Layer 9 of a small transformer language model trained on English Wikipedia (16 layers, counted from 0, width 64).
In attention head 0, each number of a token's query is one row of weights dot the token's vector x. The head spreads its attention over the tokens so far by the softmax of query dot key.

Query weights of the head. A number n stands for (n - 500) times 0.00088.
q0: 446,595,531,451,537,500,546,579,488,500,504,420,528,466,614,509,469,504,490,508,544,487,526,490,519,427,553,458,437,448,499,478,506,517,570,494,407,542,555,353,535,514,504,457,531,459,467,617,391,441,466,477,640,508,435,525,643,495,400,619,576,531,382,553
q1: 604,508,444,514,534,494,397,479,475,463,475,600,369,519,489,525,557,452,511,529,471,611,488,493,450,552,505,617,547,555,439,459,531,528,336,600,584,470,510,659,480,508,522,507,433,524,485,390,511,520,455,564,365,529,554,513,435,445,531,358,473,441,584,472
q2: 682,462,456,453,527,515,443,478,455,539,417,557,334,450,482,483,496,553,531,508,497,619,487,607,481,637,479,484,506,514,499,593,560,524,376,534,661,481,537,687,593,492,574,571,528,413,520,357,536,523,438,433,451,436,619,542,471,432,581,372,423,398,509,386
q3: 504,523,462,600,514,580,458,497,609,485,584,541,557,584,485,503,565,399,467,576,535,656,435,538,487,579,498,654,487,512,522,475,533,599,438,469,690,468,499,577,452,537,576,539,418,518,544,502,447,508,519,540,432,526,550,479,396,497,468,374,514,510,665,587
q4: 403,488,523,465,492,435,485,496,501,471,648,507,585,508,612,465,527,449,536,478,427,363,537,416,533,486,461,518,512,485,443,393,357,553,594,593,383,494,410,453,563,495,434,456,450,522,498,673,378,451,525,522,532,663,418,526,507,431,525,728,562,556,425,519
q5: 628,411,503,476,545,490,616,521,390,532,353,441,465,289,426,542,378,582,494,496,567,511,584,552,452,435,602,401,519,484,438,542,601,503,406,492,495,505,576,437,493,492,474,519,500,463,571,415,610,553,473,405,434,444,462,545,674,512,570,433,407,457,452,292
q6: 535,514,553,511,551,549,483,485,415,527,368,411,524,308,502,685,510,486,462,461,421,470,568,406,418,481,559,435,510,457,513,623,591,429,372,425,587,473,609,537,441,530,450,477,597,444,430,428,610,504,479,594,391,398,553,554,559,504,531,530,391,465,440,583
q7: 555,480,607,542,441,461,512,454,471,530,411,528,477,381,464,542,374,515,375,458,414,355,655,573,453,453,505,501,457,505,508,489,551,368,426,543,549,404,593,393,427,540,486,481,502,494,475,593,484,411,548,534,400,509,513,662,582,509,489,480,476,601,477,498
q8: 572,350,559,460,557,410,558,608,525,438,350,408,638,374,685,741,514,734,416,457,498,579,485,276,239,588,594,399,574,487,386,678,623,606,429,436,408,619,515,369,461,397,436,541,577,481,596,461,730,434,444,645,381,451,476,384,665,605,577,561,452,362,445,507
q9: 535,591,576,516,449,446,399,561,576,515,339,445,579,649,604,322,643,415,657,550,540,404,679,460,834,407,426,565,670,732,629,450,319,457,461,339,654,392,524,508,645,520,534,512,313,398,560,464,293,489,407,327,753,407,472,631,425,379,243,211,769,540,604,478
q10: 632,522,344,356,596,279,332,687,534,587,163,359,560,256,440,470,407,690,623,539,496,370,917,366,609,509,482,476,456,394,491,381,561,375,59,537,421,530,793,424,628,475,519,537,266,224,413,359,375,355,555,504,570,595,507,414,319,390,581,635,585,385,485,690
q11: 503,364,710,285,541,579,312,507,333,299,451,254,440,357,377,551,488,531,410,650,654,452,625,715,395,329,524,228,382,381,174,775,282,659,313,473,539,692,547,517,399,488,414,608,605,472,574,673,488,527,502,462,668,451,552,667,517,253,290,463,368,328,583,519
q12: 609,260,524,237,559,558,426,402,464,573,256,438,455,498,620,536,541,652,477,519,466,455,220,490,437,525,319,622,816,568,370,520,663,415,446,544,315,372,379,631,502,389,665,765,442,416,977,619,582,543,435,712,417,473,507,751,500,389,451,424,549,669,539,283
q13: 518,716,580,600,628,552,252,234,606,177,501,737,711,528,536,572,298,521,244,446,537,321,389,387,712,392,349,377,470,275,290,645,714,323,548,657,394,269,338,443,668,569,667,659,354,652,455,502,407,466,461,272,594,493,432,462,443,510,575,481,308,675,434,758
q14: 896,320,452,610,502,354,674,547,406,622,648,440,754,559,306,603,560,471,782,524,225,391,485,558,420,549,394,490,317,590,540,471,467,616,509,641,806,491,466,297,621,495,266,706,178,583,787,518,338,275,410,323,487,567,380,707,484,549,706,553,302,446,453,586
q15: 301,832,721,627,432,574,543,783,368,507,567,581,528,471,224,459,644,506,472,595,646,453,456,499,762,730,620,692,651,426,443,683,654,458,500,599,374,525,578,542,442,390,424,488,549,382,549,510,585,382,175,529,541,626,146,831,416,474,378,641,679,337,475,569
q16: 535,390,592,505,487,520,494,498,442,491,509,549,415,453,525,578,449,530,498,474,425,503,389,541,479,592,544,499,494,487,548,547,502,503,468,545,550,480,469,626,520,468,499,593,587,538,474,487,534,497,462,505,458,404,542,485,399,455,520,468,367,453,365,365
q17: 438,584,425,592,569,476,530,576,568,451,555,559,528,521,466,511,527,343,548,506,486,409,528,404,465,397,455,579,555,542,398,452,524,535,542,475,434,568,561,387,469,547,452,486,429,520,538,538,489,534,540,568,505,592,511,540,527,516,456,476,576,583,578,513
q18: 530,493,378,553,553,526,457,455,575,481,526,614,487,500,494,517,564,373,532,532,466,608,441,476,472,553,508,653,525,557,461,469,535,531,458,550,621,494,517,627,512,536,545,505,446,535,491,491,453,494,455,534,439,585,558,493,415,422,516,363,517,490,638,530
q19: 455,566,479,521,524,483,471,555,570,474,561,514,602,506,578,496,566,397,522,478,446,367,515,497,534,448,463,583,503,518,457,370,387,554,525,513,492,496,408,467,502,460,436,435,375,517,524,674,377,497,598,567,462,628,403,527,512,538,447,630,571,594,570,600
q20: 523,487,569,446,523,492,597,459,385,506,398,418,467,380,423,557,415,586,509,436,555,475,554,431,509,380,562,334,496,453,533,581,514,412,518,474,435,503,527,411,508,513,449,475,614,392,475,358,602,498,440,469,525,363,456,459,578,528,533,481,446,454,385,433
q21: 642,448,375,541,511,450,500,536,516,544,435,522,386,521,447,541,500,469,486,505,464,519,540,604,470,514,518,538,452,607,525,618,612,476,339,503,577,434,545,616,568,538,503,524,495,476,497,411,614,491,418,477,524,433,587,467,535,493,497,388,429,494,590,510
q22: 571,505,566,578,411,427,449,514,567,577,394,546,420,588,500,591,450,604,465,453,400,507,586,474,423,470,472,500,512,628,566,619,541,317,379,412,529,500,562,539,444,503,473,550,530,484,536,377,581,400,506,469,423,350,555,421,549,536,398,340,481,539,590,605
q23: 577,357,475,493,479,473,582,506,523,537,442,508,451,436,526,446,284,646,373,472,511,535,598,511,273,484,534,462,446,549,475,522,548,492,396,711,350,535,490,414,527,444,485,566,466,511,569,506,625,492,542,462,504,537,514,400,665,542,601,560,522,501,474,396
q24: 457,483,477,476,518,568,525,413,367,407,511,320,369,603,474,727,567,511,606,548,521,791,484,422,445,427,601,516,445,339,621,692,486,640,620,312,543,676,420,551,523,496,605,303,690,553,540,219,549,507,199,498,445,377,450,495,363,455,464,475,458,419,424,611
q25: 406,377,566,513,562,522,528,350,377,453,608,334,287,543,498,614,548,495,711,503,555,623,562,529,401,453,553,470,395,266,561,512,499,654,585,626,363,590,381,446,547,544,669,215,664,545,469,535,476,644,313,573,461,604,445,516,414,510,580,664,550,428,324,523
q26: 495,343,623,570,438,698,566,582,669,429,670,529,582,724,442,191,758,516,707,639,424,567,533,606,715,413,439,351,608,355,219,639,619,519,257,547,491,544,186,583,656,398,265,341,391,485,356,439,567,685,503,369,379,355,464,296,630,626,761,435,576,672,404,184
q27: 723,617,711,515,671,354,404,517,551,612,387,511,516,672,709,459,372,794,313,426,523,532,495,278,482,449,353,338,642,428,554,324,509,842,526,385,687,326,705,533,581,341,372,388,585,343,49,606,657,305,385,468,454,436,313,669,475,394,667,563,426,615,589,427
q28: 488,374,837,662,256,593,455,231,466,639,595,496,489,317,531,781,636,555,415,610,256,393,672,309,504,497,487,249,939,656,521,721,392,437,745,479,273,544,624,398,529,746,484,466,663,392,465,339,356,485,454,530,463,258,264,305,595,374,591,482,280,315,483,626
q29: 380,320,288,307,186,632,717,613,650,491,420,651,458,431,788,480,527,567,770,603,503,555,484,330,543,647,603,308,345,417,425,464,591,547,627,427,387,489,609,647,347,637,432,384,350,438,343,480,522,637,355,230,630,434,578,799,585,501,440,600,65,566,393,577
q30: 260,518,245,504,716,247,711,127,412,576,399,351,573,557,535,429,665,387,574,439,476,506,521,504,438,480,400,554,579,276,544,400,584,472,473,484,453,226,457,753,340,506,543,564,336,545,420,352,693,678,586,646,727,191,369,497,383,426,537,791,472,322,753,261
q31: 273,359,415,559,503,673,341,469,349,516,439,600,461,590,764,489,427,402,474,283,324,581,649,645,414,463,304,699,480,732,282,598,414,515,402,625,350,462,512,648,631,582,423,228,210,521,569,499,802,435,435,292,684,763,333,317,441,477,670,433,527,400,760,617

Each question shows a short text with each token's key, already scaled and adjusted for position as the last token sees it. A number n stands for (n - 500) times 0.0032.

Then comes the last token's vector x. A number n stands for (n - 500) times 0.015.

0 " judge": 529,545,510,556,477,438,426,352,346,728,400,429,242,468,499,518,486,489,544,490,459,531,539,439,348,546,456,378,166,520,698,515
1 " and": 510,507,503,520,448,500,448,216,201,917,258,390,193,617,530,689,505,503,515,476,485,578,644,464,461,722,358,422,124,580,613,468
2 " up": 483,534,485,544,465,443,395,251,247,855,316,450,284,504,521,551,543,526,547,496,458,563,596,386,374,795,409,510,280,488,614,488
3 "hel": 462,526,473,554,507,445,424,375,351,591,383,628,315,556,481,461,531,546,535,519,459,492,525,411,367,641,627,505,368,417,683,272
4 "d": 475,501,463,505,512,475,495,430,490,542,549,468,181,476,654,602,477,530,493,531,474,485,524,506,438,499,653,287,477,491,501,169
5 " on": 509,486,461,547,466,464,405,236,232,917,267,395,252,552,512,680,475,525,514,506,454,569,624,409,399,762,394,444,192,573,610,470
6 " appeal": 542,442,439,541,507,419,395,369,355,684,365,553,356,400,322,578,487,514,486,562,442,492,504,366,311,660,497,492,333,486,665,527
x: 224,422,398,535,481,434,489,642,402,482,307,426,581,736,474,346,648,475,478,405,581,502,619,773,601,438,624,600,390,400,623,395,459,558,529,461,389,553,581,447,389,503,525,519,551,545,380,418,409,658,642,468,632,406,591,497,687,573,286,431,690,565,604,425
Which token does the last token look at most? 5 " on"

0 " the": 508,512,511,516,448,490,426,226,196,927,254,408,228,595,543,715,492,498,518,472,484,567,632,425,427,759,376,462,120,578,606,467
1 " Civil": 513,537,496,524,515,452,406,362,301,622,340,620,496,507,449,582,538,494,556,519,461,487,494,379,414,694,449,454,188,423,526,594
2 " Right": 466,536,445,542,523,449,465,439,443,497,444,501,592,541,268,558,526,545,538,547,453,478,491,499,552,520,477,539,189,515,672,662
3 " case": 495,491,468,537,507,423,432,362,380,766,492,450,642,477,485,485,504,519,507,527,473,510,510,421,384,580,491,399,231,567,704,487
4 ",": 487,500,485,530,456,478,432,223,214,922,257,403,218,600,522,683,495,504,516,495,470,567,629,435,423,739,392,447,121,581,586,470
5 " Civil": 519,489,460,500,519,463,394,370,301,644,346,622,299,455,473,485,466,527,520,519,473,485,488,351,343,705,423,379,279,451,438,585
6 " Action": 499,483,484,470,540,482,472,451,436,486,420,548,513,551,283,581,512,488,483,528,489,457,469,460,493,480,419,506,203,600,698,611
x: 349,509,335,519,513,414,451,614,305,472,340,369,606,696,466,417,410,470,586,431,488,552,496,602,495,637,465,694,270,470,643,579,618,408,582,382,526,423,404,518,248,373,554,449,461,690,535,667,616,595,622,553,497,578,698,723,517,422,316,558,702,565,635,393
Which token does the last token look at most? 0 " the"

0 " protect": 546,553,496,527,503,452,434,398,391,646,593,611,390,562,312,526,484,497,542,517,469,512,509,440,406,572,527,341,270,458,635,389
1 "ing": 518,528,493,530,465,459,438,281,317,829,390,483,292,619,483,642,524,508,537,497,467,562,593,463,435,644,470,388,200,572,628,394
2 " the": 501,504,492,523,455,480,423,228,208,912,283,418,209,604,525,719,507,512,517,485,473,568,631,427,432,753,391,432,140,572,591,451
3 " rights": 463,510,460,533,508,407,396,381,335,635,427,658,489,437,380,552,496,538,535,539,451,494,481,353,383,646,408,438,229,377,571,480
4 " and": 500,482,472,508,486,476,440,277,259,776,312,417,242,551,436,612,480,518,493,511,479,544,587,424,448,711,410,443,171,505,607,464
5 " freedom": 522,465,457,512,525,438,423,418,369,542,391,546,333,428,350,595,471,532,498,547,469,479,462,370,363,612,422,393,267,376,568,610
6 "s": 529,462,473,481,541,443,456,481,486,489,551,505,365,235,213,422,516,496,471,546,479,471,465,453,489,499,480,367,298,432,671,441
x: 303,496,433,497,511,326,474,555,268,457,446,385,678,635,621,319,513,448,503,506,615,463,707,775,541,591,426,666,486,667,671,428,520,444,643,388,566,545,468,542,281,488,477,343,534,620,504,610,476,572,552,626,604,565,587,299,569,575,376,344,590,507,484,554
Which token does the last token look at most? 5 " freedom"

0 "bi": 535,548,518,546,486,486,471,396,427,556,326,294,440,736,397,609,484,480,536,496,463,506,540,490,497,576,539,478,217,493,479,393
1 "an": 524,537,508,543,463,477,446,278,294,795,273,354,276,655,480,678,516,504,543,493,457,545,606,472,476,661,429,451,141,563,554,457
2 " organizations": 492,528,490,556,476,429,413,334,320,719,339,396,327,493,475,590,528,529,555,518,442,532,541,417,406,618,378,397,140,466,603,530
3 " T": 481,480,444,503,546,432,399,419,396,642,382,464,349,320,385,349,486,541,504,556,463,448,478,364,366,614,400,420,242,396,569,564
4 "R": 494,472,467,522,526,433,393,389,407,667,496,692,538,635,523,506,490,531,510,552,442,478,523,400,485,618,279,791,735,374,427,787
5 "IA": 501,459,427,537,529,409,385,385,408,757,578,496,567,409,712,431,472,525,515,581,409,484,541,414,489,600,219,622,540,575,618,242
6 "N": 518,466,452,503,516,438,427,387,418,694,316,382,606,624,679,592,482,489,479,535,453,482,529,416,398,542,378,242,369,465,449,457
x: 299,462,509,532,525,416,502,452,447,458,484,693,376,785,496,490,466,386,425,538,260,545,553,603,457,392,454,668,499,593,681,450,508,501,517,467,615,379,470,392,548,698,786,245,210,550,609,652,534,472,539,496,495,533,577,623,536,626,302,370,491,452,654,518
Which token does the last token look at most? 2 " organizations"

0 " four": 530,555,503,539,483,452,413,298,313,806,356,409,362,570,510,699,509,490,551,500,456,538,562,417,403,670,423,442,213,427,632,523
1 " groups": 505,544,492,556,484,415,408,313,311,763,405,464,389,552,517,700,521,519,556,519,438,546,551,408,413,653,413,418,201,377,657,523
2 " agreed": 499,533,491,563,451,416,393,290,302,839,372,392,267,457,483,578,545,528,555,505,441,563,577,420,379,679,438,420,229,503,653,502
3 " to": 485,513,491,534,459,484,442,242,245,878,274,399,174,605,512,664,504,520,527,496,464,572,635,461,475,707,383,398,163,560,624,491
4 " co": 511,479,466,520,498,485,438,353,323,662,313,469,335,424,508,667,459,528,501,502,490,517,534,378,362,692,379,405,316,425,562,481
5 "oper": 498,469,493,493,510,482,469,428,395,390,485,503,251,263,376,571,481,505,499,522,495,490,491,486,579,571,433,725,381,549,696,620
6 "ate": 521,468,479,498,502,477,474,397,453,614,469,313,273,462,461,638,502,499,488,523,477,510,534,500,455,514,570,343,305,556,721,458
x: 196,525,687,443,562,433,411,448,454,495,565,505,490,627,419,475,476,354,477,488,548,490,588,815,495,644,519,721,346,500,500,504,539,356,344,498,589,494,525,490,418,475,375,497,546,580,657,523,549,621,597,535,559,614,464,390,554,731,189,402,581,402,516,547
Which token does the last token look at most? 1 " groups"

0 " Association": 531,545,518,569,491,422,414,381,390,671,370,395,353,505,449,425,500,480,552,506,432,506,528,437,434,562,445,511,112,532,592,543
1 " file": 530,542,497,565,474,425,419,329,337,774,352,405,289,480,487,520,515,514,559,501,446,531,556,426,374,605,434,500,116,509,619,533
2 "d": 492,529,483,552,466,437,414,281,307,869,319,428,213,494,523,668,532,524,556,504,446,554,595,441,405,661,428,493,165,538,592,488
3 " a": 479,502,463,532,490,470,408,306,273,816,415,441,205,496,499,722,501,542,519,510,461,505,588,388,414,752,435,471,233,502,551,524
4 " mand": 448,506,451,546,503,406,379,404,345,624,463,613,420,407,505,699,490,535,552,512,458,486,461,313,334,685,484,498,271,393,551,521
5 "atory": 508,486,448,507,540,426,427,422,392,570,520,633,367,542,384,705,485,525,502,549,454,468,490,385,381,605,703,415,256,573,543,319
6 " in": 514,490,477,534,471,465,409,219,212,921,262,374,222,619,495,698,500,502,506,512,449,571,636,441,443,728,386,460,154,546,600,464
x: 281,508,776,505,664,511,561,370,671,429,438,518,502,769,606,545,620,516,491,517,423,431,406,874,517,506,583,475,436,482,579,397,403,457,498,552,573,535,571,440,581,425,491,460,444,604,603,453,611,427,578,393,526,455,556,329,535,560,271,617,496,456,573,444
Which token does the last token look at most? 6 " in"

0 " (": 502,493,509,515,463,490,427,222,193,888,234,358,236,609,495,709,490,497,510,479,478,563,634,444,463,743,374,500,173,542,607,440
1 "born": 511,536,497,572,463,443,387,270,210,776,278,321,225,555,500,581,524,494,554,496,437,543,595,395,420,751,374,454,258,477,630,528
2 " April": 468,523,462,531,543,451,399,460,412,498,298,430,240,449,406,534,514,532,516,551,457,461,481,389,379,568,459,316,542,435,624,481
3 " 2": 484,496,475,519,540,473,456,496,554,479,335,347,633,575,197,461,446,521,499,545,468,460,471,477,450,420,504,402,720,620,767,690
4 ",": 516,496,496,522,488,493,467,385,452,663,333,322,547,661,257,621,491,496,488,517,477,504,567,499,474,511,491,495,564,434,595,735
5 " 1923": 552,462,484,494,550,456,441,454,454,423,220,390,575,602,237,367,476,531,477,546,477,473,480,449,420,511,586,261,685,266,576,624
6 ")": 520,480,466,538,474,468,426,227,242,904,257,347,258,651,513,620,485,513,510,520,448,557,627,439,451,727,380,418,163,557,577,464
x: 351,437,728,581,596,471,610,412,625,451,420,456,520,795,614,454,556,465,539,500,406,380,500,808,570,415,642,514,361,578,669,403,395,422,409,589,607,497,590,381,556,435,508,369,349,642,631,498,573,430,606,361,452,506,646,432,577,548,252,530,513,452,589,441
Which token does the last token look at most, and with what share of its attention? 6 ")", with about 50%

0 " International": 546,553,527,576,469,417,406,335,352,791,379,455,385,521,501,574,491,473,575,496,426,520,556,430,421,611,418,503,98,528,531,541
1 " Day": 521,563,496,568,491,412,402,356,391,779,399,479,445,507,475,559,533,515,580,521,427,503,536,431,415,584,454,492,114,482,514,537
2 " against": 496,520,499,538,451,479,428,231,233,901,264,412,245,592,506,698,526,511,531,486,465,571,631,463,463,705,375,419,129,587,596,477
3 " Ho": 456,496,463,505,540,445,396,398,384,657,367,753,451,443,410,587,490,536,521,536,463,465,507,385,401,620,423,330,351,485,421,540
4 "mo": 514,472,485,507,522,478,466,427,461,407,348,429,520,690,468,776,490,530,498,545,481,477,486,474,561,552,460,699,643,635,511,791
5 "ph": 496,489,512,480,514,519,518,484,545,304,344,370,325,797,556,721,493,501,480,495,521,477,491,539,525,448,673,414,570,467,270,598
6 "obi": 525,476,482,498,511,527,526,486,457,237,408,334,395,579,453,600,468,512,505,527,483,468,495,535,650,472,454,304,331,704,493,303
x: 421,547,563,427,421,482,581,453,505,349,605,547,507,567,378,478,482,486,423,386,529,705,471,611,680,614,477,800,393,477,802,587,748,374,435,464,483,355,385,246,626,450,455,283,460,628,506,621,492,614,421,434,395,667,640,572,587,534,554,544,595,563,387,650
Which token does the last token look at most? 2 " against"